Layer 5 of a small transformer language model trained on English Wikipedia (15 layers, counted from 0, width 64).
Take only the direct path to the model's output, skipping the later layers: a vector added to the residual stream pushes a token's score in proportion to its dot product with that token's output vector.

Output vectors of the tokens that the questions are about. A number n stands for n times 0.045.
"text": 2 19 -6 8 1 4 8 -21 -5 -11 6 -15 -14 16 -4 -7 -6 0 7 30 10 -6 0 -14 2 2 -10 -17 10 -4 14 -4 -2 -25 -1 5 4 7 8 21 -7 -9 -8 9 -6 4 37 34 6 -2 -4 -11 0 -3 18 17 -4 12 -9 -5 -14 -14 15 -16
" Party": 5 14 -6 -7 -6 -8 2 -18 -15 -26 3 -19 -1 10 13 -1 -5 -21 -2 23 -13 5 -5 -16 9 14 -15 -8 3 -14 14 1 -20 -21 17 -19 14 4 6 -5 -2 -11 -22 -1 -2 7 6 6 1 5 4 -5 6 8 13 24 -5 23 -16 -22 -16 -10 7 -9
"ak": -4 23 -26 13 2 4 3 -4 4 -16 24 -10 12 2 21 12 -1 1 -9 2 -3 -3 9 -7 -3 -10 -1 -24 9 -7 -5 7 -17 -9 0 23 5 0 12 6 5 -8 -11 5 -3 5 -3 8 -4 -12 7 -9 1 6 8 4 7 -7 -3 1 -8 -4 18 -19
"emb": 6 1 -3 -5 -1 -5 31 -20 3 -11 26 -12 -11 -6 13 -12 -3 -15 -15 6 -5 -16 0 -15 13 -3 -14 -17 17 -4 0 1 -18 -42 14 -13 0 6 -8 -7 10 5 -18 -1 10 4 10 16 -1 -10 15 -33 5 13 10 19 12 4 -14 -14 -8 -18 9 -22
"ute": 3 3 5 -4 15 5 3 -11 4 -4 -8 -7 2 0 2 8 -7 -15 -1 13 12 1 19 -1 5 -2 11 -24 10 -23 22 13 -14 -11 6 8 16 -14 7 3 7 -4 -1 -17 -13 -8 3 29 6 -1 0 -14 7 14 12 18 -3 -27 -15 -29 -5 -4 25 -11
"ate": -5 10 6 -14 20 -3 -6 1 -5 -2 -10 -5 -5 10 7 -11 -2 2 -11 2 9 -4 -1 1 10 -18 2 8 -5 3 23 1 -6 -3 12 -2 -1 7 6 -13 1 -16 -13 -13 -9 7 -17 9 4 14 -7 -11 -11 15 6 22 1 -26 -18 -7 -23 0 29 -12
"ven": 2 11 5 -30 1 3 18 -16 16 -5 18 -1 -8 16 -13 4 -3 -9 -10 19 -6 3 10 4 9 4 -4 -9 10 -15 7 -6 -8 3 24 14 -1 -11 -17 2 -3 -4 -6 -18 -10 14 8 4 18 -7 -10 7 1 14 10 -3 14 -1 -11 -28 -15 0 19 -17
"b": -3 -4 -11 -6 21 -6 3 -20 -19 -8 -2 -12 3 11 -14 8 0 16 -5 7 2 8 -11 -7 -9 -8 -2 -19 -3 -4 5 1 12 -4 -10 12 8 -15 -1 -4 7 -8 3 0 -4 2 -10 4 5 -12 20 4 6 14 1 -10 -7 4 -5 1 3 -16 11 -13
"ꦶ": 14 59 1 -5 14 -6 39 -35 -3 -42 39 -13 -3 16 26 5 -21 -45 12 22 -22 -78 17 -63 46 7 -11 -57 19 -34 9 -15 -9 -94 40 -28 31 4 38 1 -22 -53 -17 -21 -15 39 14 49 10 -13 1 -16 22 10 73 24 21 -3 -16 -37 -47 -48 56 -22
"e": -16 -14 -19 15 5 -6 -5 7 9 -6 -3 13 -5 0 -5 0 2 -7 -15 1 2 25 -5 20 -7 -16 7 6 4 -12 -5 -8 -9 12 -9 0 0 -4 13 10 6 -8 9 -10 13 0 -5 -11 11 12 -7 -10 2 20 3 13 -10 4 0 -1 -14 -9 -9 -21
"au": -3 26 7 20 5 9 -6 -9 -5 -4 20 8 -11 -2 18 -5 -3 -6 11 7 -8 -14 1 -28 6 1 13 -11 -3 -11 -25 -5 -35 -14 -3 7 15 -8 1 -15 -20 -14 2 -14 0 7 14 8 -7 0 -5 -10 4 11 6 1 3 2 1 -32 -17 2 13 -18
"ative": 15 13 -27 3 15 -5 -23 -7 -4 5 0 -9 -27 1 25 0 -1 -21 2 -8 0 -20 3 -31 -1 -5 -19 -1 -4 -4 20 3 0 -6 22 -4 -2 -8 -3 -11 -16 -11 -16 -8 -16 8 4 21 9 -9 5 -22 -18 8 15 19 -13 4 -11 -16 -23 -16 19 -17
"◌": 12 56 2 -1 13 -4 40 -38 -2 -41 38 -16 3 12 29 9 -19 -44 17 20 -24 -76 22 -63 53 11 -7 -55 16 -30 5 -14 -10 -88 39 -27 27 8 36 5 -25 -47 -17 -21 -19 36 18 46 13 -16 4 -15 26 11 66 22 18 -1 -15 -35 -46 -46 55 -21
"\n": 11 0 -11 9 0 -7 -3 2 -12 7 3 0 11 -16 -10 -11 3 -3 -4 1 3 7 7 9 -2 8 16 -15 -5 9 12 -10 23 3 3 15 16 -3 1 -18 0 14 19 2 17 1 -1 2 1 14 -10 8 -1 -1 2 6 11 -3 -15 6 -2 5 2 -2
"a": -11 -3 -12 -7 11 0 -7 -18 -6 -2 16 5 -11 0 9 5 2 3 -7 -1 1 12 -3 -15 -2 -8 13 -7 -13 -3 -4 3 -32 16 -15 9 6 -5 4 -2 2 -4 21 -8 -2 -1 8 -10 4 13 -14 -7 1 15 -2 3 -5 -12 -5 1 -12 -5 8 -15
"Species": 18 13 19 7 6 -2 7 -24 -10 -32 22 -24 -21 -5 13 14 -7 -15 29 19 -9 -41 9 -19 -4 12 -4 -16 15 10 -1 3 -2 -38 3 -2 -6 15 4 14 -16 -23 9 10 1 18 7 40 -3 -4 -21 -4 5 -1 15 17 25 20 -12 -2 -15 -13 18 -23
"ed": -8 -10 -16 5 21 -4 -3 -3 1 2 25 -3 -1 -16 -5 -2 2 2 -20 8 6 -13 -2 11 -11 -7 -11 5 6 -6 8 -11 2 -1 0 0 9 4 -13 13 11 14 -16 -4 6 -8 -18 4 -15 12 19 -8 -23 12 1 0 -20 12 -2 -10 -8 -6 13 -17
"ct": -2 -7 2 17 3 4 3 -29 -1 -21 4 1 6 -6 34 3 -4 -12 8 25 -9 -1 -19 4 0 -20 1 -3 8 -11 15 12 -4 -8 1 15 14 0 -11 14 -6 -17 -1 -2 5 14 13 16 6 11 19 -20 -5 17 25 1 21 6 -8 -9 -19 -4 27 -12
" located": 7 22 3 -10 16 4 2 -22 -5 0 32 0 -8 -11 15 -18 -7 -11 0 1 -11 -25 13 -22 9 0 -1 -9 14 -2 -1 -1 -7 -14 23 -1 9 -1 21 -11 -12 -6 -11 -11 4 2 2 34 21 -25 -8 -11 16 15 6 16 -2 -2 1 -14 -11 -12 18 -7
" |": 12 -11 13 -5 -9 13 -10 3 9 -3 -1 3 12 -6 -9 20 1 2 -3 -11 2 12 -2 0 -7 -11 11 3 -11 23 10 -13 -3 13 -6 5 13 -12 -1 -2 3 -5 -23 3 9 -7 -1 1 -13 3 -1 2 1 13 -4 -3 -10 -7 -7 9 1 -7 -5 -1
" =": 12 0 1 -2 13 2 27 -11 14 -9 14 -7 -6 -22 12 13 -1 -24 2 25 13 -9 14 -13 -7 -2 9 -14 22 -7 22 5 -1 -2 -1 -9 10 1 14 -4 -19 -5 -4 6 8 17 -12 11 -4 15 -9 3 22 -4 6 4 27 -6 -15 -13 -1 -11 -3 -16
"ers": 11 6 -5 -7 6 -23 -9 7 6 -7 25 -2 -1 -4 5 3 -2 -14 0 26 0 -5 3 -3 9 -32 6 -22 -7 -29 1 -11 -12 -16 12 -30 11 0 3 -8 -7 -5 -8 18 -5 5 1 5 -3 -7 8 -6 -12 28 0 11 -8 1 -3 7 -6 -3 4 -17
"hop": -2 6 11 1 11 13 16 -25 -6 -11 28 9 11 0 -5 1 -6 -4 11 -5 2 -10 17 -3 15 22 -8 -22 15 -3 -4 -8 13 -22 13 -8 -2 -20 19 -11 -13 -20 -3 8 -5 21 -4 22 -25 -16 -4 -7 8 5 13 27 -2 6 3 -12 -13 -11 11 -24
"19": 7 3 -7 -16 -10 -23 -1 -10 -20 -13 16 -3 -6 2 0 4 -7 -7 -7 3 4 -5 -7 -12 6 -4 0 -12 6 -1 -1 1 2 -20 4 -3 1 -9 -10 -14 -15 -3 -11 8 1 10 12 12 -6 2 -6 -5 4 3 17 4 8 4 -4 -19 -15 -7 -3 -9
"es": -2 -13 -12 15 8 1 -11 0 18 0 6 -12 5 2 5 -7 0 -3 -11 2 -3 7 16 11 2 -11 23 -11 3 -23 -3 -16 -20 4 -6 -9 -2 -19 6 -3 -6 -7 4 12 8 -2 -6 -4 -4 -5 9 0 1 24 5 21 -7 20 -5 -13 -14 0 2 -12
"round": -6 8 -7 -24 3 0 -3 -14 0 -1 13 -5 -10 -9 -27 12 -5 -14 -2 28 8 -7 -1 -2 19 2 -6 -7 18 17 12 -4 10 -24 0 -14 15 4 13 -7 -9 5 -13 -8 -34 1 -15 13 -4 5 -13 4 11 7 20 13 15 -8 -3 -10 -20 -12 16 -20
" (19": 0 1 7 16 -1 -13 15 -25 -5 -1 1 8 -10 -19 14 2 -2 -11 5 6 2 -24 -3 -12 9 -16 0 -14 1 2 -1 -12 3 3 11 4 -1 -10 4 -20 -15 -3 -3 6 16 16 -1 13 -4 4 4 3 3 1 7 2 8 17 -8 -7 -5 3 -1 -12
" death": 1 -1 -6 -3 4 6 10 -17 -25 -6 19 -9 -2 14 3 15 -7 -16 26 6 -3 -23 -9 -29 14 4 -5 -24 11 -10 11 -7 -13 -26 0 -16 22 -10 -15 9 -12 3 -16 -19 12 21 8 3 -3 -3 -4 -9 18 -7 21 13 3 16 5 -10 -22 -7 18 -4
"ence": 3 13 -2 -22 7 -6 0 -1 8 -20 -2 9 -3 -4 -7 -7 -3 -30 21 5 8 4 27 -11 2 -3 4 -15 1 8 15 -10 -12 -14 23 13 16 5 -11 13 -17 -2 -4 4 1 30 -12 32 -21 2 10 -17 1 4 20 17 -8 12 -9 -8 -23 4 12 -7
"⁄": 3 11 -6 -26 12 -18 45 -18 3 -9 27 -8 4 -9 29 -6 -17 -12 -5 1 -21 -15 -4 -19 0 -10 -7 -21 11 -13 6 -3 -10 -47 16 -7 19 10 15 -18 -13 -22 -16 -2 2 17 -2 33 6 -5 8 -8 26 -13 16 3 29 -2 -21 -38 -36 -16 22 -6

Each question shows what one neuron of this layer's MLP adds at an activation of 1. A number n stands for n times 0.0047.

n255: 55 -9 -28 5 -14 8 -7 16 1 -26 -11 -30 -4 29 -16 5 6 14 -56 -19 -3 -35 -17 -6 6 -4 0 10 1 23 1 -2 8 19 18 2 -12 11 0 -25 13 -14 23 0 31 -19 -8 7 -13 28 -21 0 -13 34 7 5 -39 -2 11 -7 20 -15 -40 17
Which of these tokens does it push up most? " |"

n168: 10 -27 -3 24 2 -3 -10 50 22 -2 -47 24 -10 40 23 9 2 3 -2 -30 -20 8 14 -6 7 2 -11 -31 32 -30 -32 0 9 11 2 -10 0 5 22 2 26 12 12 -19 -12 -13 1 4 -9 7 -10 -23 71 -11 -18 7 -13 -3 5 -14 -7 -18 16 -15
Which three tokens does it push up most, strongest first? "e", "ute", "es"

n145: -16 -17 0 -71 9 -1 14 8 -29 6 -27 8 41 1 -38 12 24 9 20 -2 -29 1 -12 5 9 9 -4 15 4 8 5 -3 -6 -26 -11 11 26 9 40 -21 44 7 -23 0 -11 29 12 2 42 45 3 -3 15 -34 -44 53 -8 13 -17 8 8 -15 3 3
Which of these tokens does it push down most? "au"

n240: 16 -22 -20 -7 -4 17 4 5 -26 -11 23 -12 49 14 18 -21 -9 18 -18 24 -9 24 -25 27 22 13 -14 -46 -6 5 38 19 26 -9 2 7 24 16 2 1 27 -7 -4 -29 9 1 25 3 12 -22 28 -3 35 -31 -2 -8 25 14 2 -11 23 -6 -19 25
Which of these tokens does it push up most? "⁄"

n189: 7 -26 -24 -13 15 -7 -15 13 11 41 -6 3 -2 -8 -26 10 35 7 -17 -4 -9 6 17 -6 7 13 1 -12 0 -19 8 3 15 2 24 2 4 -22 -5 3 35 42 36 -13 -20 11 -32 5 -6 15 29 18 -17 10 7 -19 -7 -19 -1 -14 6 -35 -6 2
Which of these tokens does it push up most? "ed"

n97: 8 -24 26 11 5 -8 -23 3 5 -27 10 15 7 26 6 -1 14 30 -10 -13 -35 6 -18 -12 18 6 -5 -13 0 7 -19 43 -4 14 23 16 49 18 4 1 23 -8 -19 2 3 26 -9 -4 -24 -29 -10 -2 10 1 13 -5 -21 1 -29 2 4 -17 26 7
Which of these tokens does it push down most? " ="

n19: 14 18 -12 32 -12 -1 17 4 10 52 -7 -4 -11 14 0 5 0 33 -3 14 -13 -9 -32 -17 9 -7 -9 16 19 9 1 25 -32 18 2 -5 5 25 -9 -13 -52 -18 22 -27 -1 -24 10 7 16 -10 23 -49 9 7 7 27 -38 19 14 6 17 -19 -1 -29
Which two tokens does it push up most, strongest first? "ative", "au"

n253: -25 -42 1 18 5 -18 -13 -13 18 9 16 -1 5 -8 -10 -14 -18 4 25 -10 40 2 12 31 30 7 11 7 -12 -20 -11 8 -27 -20 -26 -48 -45 -17 -10 -11 11 -32 12 5 18 -16 11 -8 10 20 18 13 16 4 9 12 4 -25 7 18 -10 -24 -9 -9
Which two tokens does it push up most, strongest first? "es", "e"

n181: 11 22 20 -22 -12 24 7 1 44 -6 3 0 20 14 1 -4 -36 -17 4 -32 10 10 9 -12 -8 -12 13 23 1 31 2 17 -20 7 -30 2 -43 4 27 -12 -4 -8 7 -18 -28 20 7 10 -12 32 -3 -16 15 -30 8 -8 -3 -18 14 31 -41 26 17 -21
Which of these tokens does it push up most? "ate"

n6: -32 3 -13 -14 -16 36 -7 -13 8 12 -30 -42 -4 18 6 10 26 6 8 5 11 -24 0 -20 -20 17 -9 6 16 7 -12 36 2 -14 0 29 20 -23 -15 -33 0 1 -12 -12 -21 8 -32 18 27 13 48 -20 -11 9 7 48 -10 -13 17 7 7 -43 -5 5
Which of these tokens does it push up most? "ative"

n294: -7 22 -5 30 -10 10 6 1 5 -11 -9 12 25 -16 4 8 -1 11 23 21 -9 7 53 -60 2 -20 -1 -33 -31 -7 -27 -11 3 4 -3 43 0 13 -11 5 -30 -12 -26 -16 -28 24 17 -21 -17 10 22 37 5 -30 3 28 5 1 -11 -5 11 7 2 -2
Which two tokens does it push up most, strongest first? "◌", "ꦶ"

n207: 12 26 41 10 29 -12 13 12 29 -6 -17 -6 16 -3 -20 -29 -2 21 -3 -11 15 -3 19 -1 -7 24 15 -8 13 -21 15 4 8 19 24 1 8 14 22 1 6 -4 -10 -25 12 -44 -3 -21 11 10 4 8 -29 15 -22 9 12 -26 29 -12 26 -23 23 -22
Which two tokens does it push up most, strongest first? "ute", "ate"

n9: -21 -18 32 -31 -5 27 0 26 29 1 14 -41 13 -29 1 -14 10 5 -14 -12 -26 6 28 -7 32 -21 -14 -3 -25 6 16 -1 -4 20 5 -41 -46 -13 -30 -12 9 35 35 12 -15 2 2 10 20 0 10 4 34 -6 -30 -16 18 -22 -24 -9 -2 -9 -15 3
Which of these tokens does it push up most? "ven"

n10: -17 5 -18 -7 4 13 -4 -11 18 12 -21 1 12 -2 9 -5 6 11 11 33 -3 -31 -21 2 0 23 24 -1 18 -21 -34 11 18 -10 -17 8 -11 -13 0 -49 17 28 17 -18 24 -7 -20 -38 -19 5 -24 3 -2 -1 -11 30 13 37 -39 1 37 -14 46 19
Which of these tokens does it push up most? "\n"

n53: 1 -10 0 -4 -3 -5 -1 -29 -13 6 -21 26 0 0 -43 -1 42 13 -6 -1 -17 -6 -18 -32 3 23 -11 -11 20 4 3 1 22 38 36 -26 -15 -12 -19 -7 27 -15 -39 -34 14 -21 2 8 -1 26 -18 -9 -6 -1 3 28 2 29 -30 -8 4 3 -9 10
Which of these tokens does it push up most? " Party"

n277: -12 -14 -14 44 -14 3 23 0 11 10 13 -31 43 19 -6 9 -19 -21 4 19 -21 22 -21 -21 7 11 -41 10 -9 -29 -26 16 24 2 -13 -12 -9 -6 22 13 -35 -6 12 -22 -14 13 21 -3 10 20 12 36 -32 -3 -13 -20 15 54 19 -6 -9 -17 -4 5
Which of these tokens does it push down most? "ate"

n205: -19 -2 -3 32 -3 -8 -20 3 17 -14 20 -17 8 -14 -8 33 -11 29 36 -21 -29 19 12 9 0 20 -11 15 12 6 -35 0 -4 -3 19 51 -18 8 -19 -3 2 -27 -25 16 33 -11 27 -19 -22 -4 11 11 -27 -31 18 -18 4 -14 -17 11 -14 -18 7 16
Which two tokens does it push up most, strongest first? "ak", " |"

n111: -2 -17 -25 12 2 12 7 13 9 7 5 -19 -8 -8 -27 8 5 23 4 4 22 7 -7 35 11 -6 -14 -1 7 16 -21 -23 16 -46 1 4 13 10 39 14 -5 -25 -11 -16 10 -20 30 -6 -16 -29 -14 -6 -4 1 7 -14 3 5 -40 8 2 51 6 7
Which of these tokens does it push up most? "text"

n287: -13 38 6 -10 -4 1 -23 -1 -14 25 -1 -31 -39 -7 -9 -17 -9 -41 -5 -7 26 13 -19 9 -5 -24 19 20 -12 30 -17 -29 26 -13 -15 -11 -7 10 22 -46 5 11 1 -2 -5 -18 3 3 21 10 29 38 4 25 10 -3 16 -26 18 -11 17 10 14 17
Which of these tokens does it push up most? "round"

n208: -26 -17 0 -23 -8 2 -21 24 44 -18 -1 21 -16 -1 -27 -38 37 11 16 -8 -3 -15 5 3 -15 -9 10 69 -14 36 -14 -8 9 -6 14 28 2 13 -2 -6 7 -45 -7 15 -12 -6 -13 32 -30 -15 5 -13 21 28 -20 -3 11 6 14 -37 8 -19 15 -5
Which of these tokens does it push down most? " death"

n170: 4 -13 5 -19 -30 8 -12 -25 -23 -5 -5 -31 -5 13 -11 -7 -15 -46 11 -12 28 5 13 -24 10 -35 15 -6 9 7 -15 24 7 -7 -13 -3 -24 -20 -13 -15 -34 -3 -2 -5 -3 25 22 -1 12 -14 -12 2 -18 -25 12 -11 0 20 -1 22 -9 51 23 11
Which of these tokens does it push up most? " death"

n307: -10 -44 24 -11 21 5 -16 -20 -5 -4 50 30 7 24 1 13 -28 25 -5 6 11 28 -11 -27 -38 -8 -3 -14 8 11 -15 -17 -26 12 11 6 11 -15 19 -21 -7 -22 -16 -9 8 14 63 -3 -2 -8 -22 -18 17 20 13 -14 -9 34 -7 -23 -17 -5 -29 -10
Which two tokens does it push up most, strongest first? "au", "a"

n101: -11 -16 15 -19 -6 11 39 2 -27 43 -19 35 -2 -30 -42 -23 -14 -21 22 14 7 9 19 49 -6 -13 -2 2 -4 -5 -9 22 -30 -17 -16 -3 -13 -28 -6 17 9 -5 18 -13 -11 24 10 -8 -17 -22 -9 5 15 0 7 -21 17 -10 -12 -7 22 5 20 -8
Which of these tokens does it push down most? "ative"

n146: -8 -27 1 53 6 26 -7 26 20 15 7 27 8 36 -8 -5 -10 -11 2 -13 14 9 10 -27 -3 -16 -35 -12 -3 -11 -35 2 -9 -15 11 3 -36 25 0 -3 11 17 38 -13 -13 -14 38 9 26 -4 1 -9 -1 9 0 -50 -2 -21 2 2 10 15 -5 33
Which of these tokens does it push up most? "au"

n131: 28 -6 27 6 -7 -14 30 -2 16 18 -9 21 -1 -25 25 -10 40 -4 21 -50 -22 -4 -3 24 13 3 44 -19 -20 -8 6 -8 12 13 -1 9 -6 30 -30 -7 -9 32 28 -3 2 6 27 22 10 1 -5 20 -19 -8 -14 -17 12 -29 8 -22 21 -11 12 -10
Which two tokens does it push up most, strongest first? "\n", " (19"

n122: 11 30 17 44 -6 -12 3 -8 28 -1 2 19 14 7 24 -29 -25 24 1 1 -15 -30 -26 3 -9 21 -8 17 -37 -7 -27 32 31 1 31 19 24 -18 1 28 -2 -22 -10 9 6 -3 -7 -46 8 -12 -14 -4 -27 28 -17 14 -2 -42 8 23 -1 26 -24 -17
Which of these tokens does it push down most? "round"

n247: -44 0 10 1 4 -2 -10 20 -5 -1 18 -8 -26 5 -17 8 -17 -4 -12 8 7 -41 2 16 25 -9 29 9 -11 -21 -8 9 27 25 6 -16 -8 5 15 -13 -36 -14 22 -22 24 35 -51 -1 5 -7 21 9 32 23 7 -2 -3 -25 -28 -17 -20 -8 -13 -26
Which of these tokens does it push down most? "text"

n150: -4 -10 -15 -16 -19 -13 7 4 -17 37 -35 35 -19 21 -18 -40 5 16 -3 -9 -28 -18 -12 0 20 -6 -4 -11 13 7 -32 -32 4 -8 -19 -14 -38 4 40 -2 45 17 30 -6 -9 0 -21 19 7 0 -18 -11 -2 7 10 -16 -4 7 13 12 7 -12 -1 -24
Which of these tokens does it push up most? "e"

n20: -23 -24 -15 -15 -18 3 21 2 -6 16 21 17 -28 -3 37 -9 -2 9 -18 12 10 3 -1 1 -22 17 4 -23 -21 3 11 1 12 -15 2 -23 2 36 30 -1 -2 1 7 25 -21 -22 48 -2 17 15 8 -4 -30 -9 31 27 -19 -14 21 26 -40 17 -41 -20
Which of these tokens does it push up most? "text"

n223: -14 -6 35 29 4 -7 -10 -39 -15 -24 -17 -16 13 -23 5 3 -19 8 -2 -26 -38 10 22 -3 14 -12 17 -24 -4 5 -2 12 8 -31 10 -5 -25 -39 18 -15 28 -1 -18 -11 10 -21 -2 -18 -44 -8 10 -5 20 21 -4 20 -37 -13 17 23 -15 11 13 -20
Which of these tokens does it push up most? "hop"

n201: 17 4 -13 8 30 16 22 -54 4 29 -4 6 -11 13 -32 -45 -14 17 -20 -10 3 -21 23 11 12 44 -7 50 -5 -1 -7 -6 39 -23 -2 -11 -17 -15 -13 -9 12 26 44 -1 -19 -2 22 11 -23 11 3 -28 8 27 -41 -23 5 -6 20 5 23 -11 33 34
Which of these tokens does it push up most? "hop"

n21: -4 -15 2 13 -13 -5 -3 -40 -23 -9 -21 -15 10 -6 -19 -5 -7 4 26 -21 15 28 -11 -21 7 -23 13 -34 -4 -27 -16 -15 28 40 4 -3 21 -15 -14 9 -7 31 -6 9 5 22 -28 -13 21 11 39 3 35 40 -8 -35 -37 -10 10 8 11 -26 -25 1
Which of these tokens does it push up most? "b"

n289: -15 8 -3 25 -5 9 30 -5 -1 4 33 22 -3 -7 -2 19 -13 23 -2 9 25 32 1 24 15 10 8 3 32 -29 -14 -19 -6 10 -11 -20 -47 15 -27 -18 19 -38 20 -1 13 -3 18 0 21 -12 11 -11 37 7 -26 -38 -1 -4 -3 0 -13 -4 4 -32
Which two tokens does it push up most, strongest first? "e", "ven"

n172: -2 -1 5 -16 27 25 7 13 -4 18 45 -5 8 -2 -20 -5 1 26 -37 20 -8 -14 -17 -22 5 24 0 1 8 0 6 -43 -2 -4 -29 17 -16 -27 6 -25 11 4 -25 25 -16 -16 -3 13 6 19 -9 -1 -26 5 -38 5 -25 4 23 -26 35 9 -1 -5
Which of these tokens does it push up most? "ed"

n105: 32 10 -2 -13 -16 47 -1 25 6 -23 24 -4 6 -4 -8 15 36 -3 45 22 51 18 14 -43 7 13 14 21 -14 3 -13 39 5 12 3 9 5 12 10 -18 -39 -1 -12 8 -4 -25 32 -6 -24 -25 8 -11 26 5 -23 7 -5 -21 6 -13 24 9 -23 4
Which of these tokens does it push down most? "ed"

n250: 0 19 -34 16 -20 16 26 30 2 -18 -26 20 -16 -23 -25 -27 -24 -29 3 11 17 -23 -16 7 19 -17 -22 14 4 -5 14 -5 -12 -17 -3 28 5 22 2 11 4 20 25 -22 16 10 -19 -31 26 41 3 15 33 24 7 -1 10 -20 -7 37 32 3 2 38
Which of these tokens does it push down most? "hop"

n302: -6 -3 -14 12 28 -30 0 3 -20 21 20 23 15 -12 21 -17 17 6 -45 -30 -8 -7 24 -7 11 9 -27 10 -18 -4 -7 -21 5 25 3 -47 8 -2 -7 -1 39 -8 34 -34 -23 -31 -5 3 19 0 19 -28 -17 3 -7 2 22 -16 2 13 22 -44 -12 -19
Which of these tokens does it push up most? "ed"

n291: 9 -7 -5 -15 -28 -39 -2 -7 -17 -1 12 32 11 14 19 26 5 1 -17 22 -26 9 -52 29 -10 17 -30 24 -7 36 -12 -23 -5 15 14 12 -36 -4 12 -9 35 26 -36 35 -2 -4 20 34 4 32 -16 -6 10 0 37 -22 -2 -12 6 -21 -1 35 -35 8
Which of these tokens does it push up most? "19"

n221: -32 -21 -30 -5 20 -1 -32 -8 -7 -12 1 7 -3 -21 -33 -15 -14 18 10 1 22 -3 12 -28 10 -13 -9 -2 -32 18 -22 -15 7 36 -5 10 -1 4 9 20 27 11 -8 -15 -29 53 7 -3 18 6 15 7 20 -8 -9 2 39 4 2 -13 -41 23 36 -4
Which of these tokens does it push down most? "emb"

n54: 10 -3 -4 -1 18 -2 18 -29 19 -11 -20 8 12 -40 -18 12 -20 -10 4 4 -31 16 12 -5 -23 -32 7 2 9 -15 -7 -12 3 3 -7 20 -17 -42 36 3 11 16 -25 -24 -14 -4 13 -4 -8 -16 -21 -13 14 -6 -29 -12 -25 -5 11 -3 27 1 -26 30
Which of these tokens does it push up most? " |"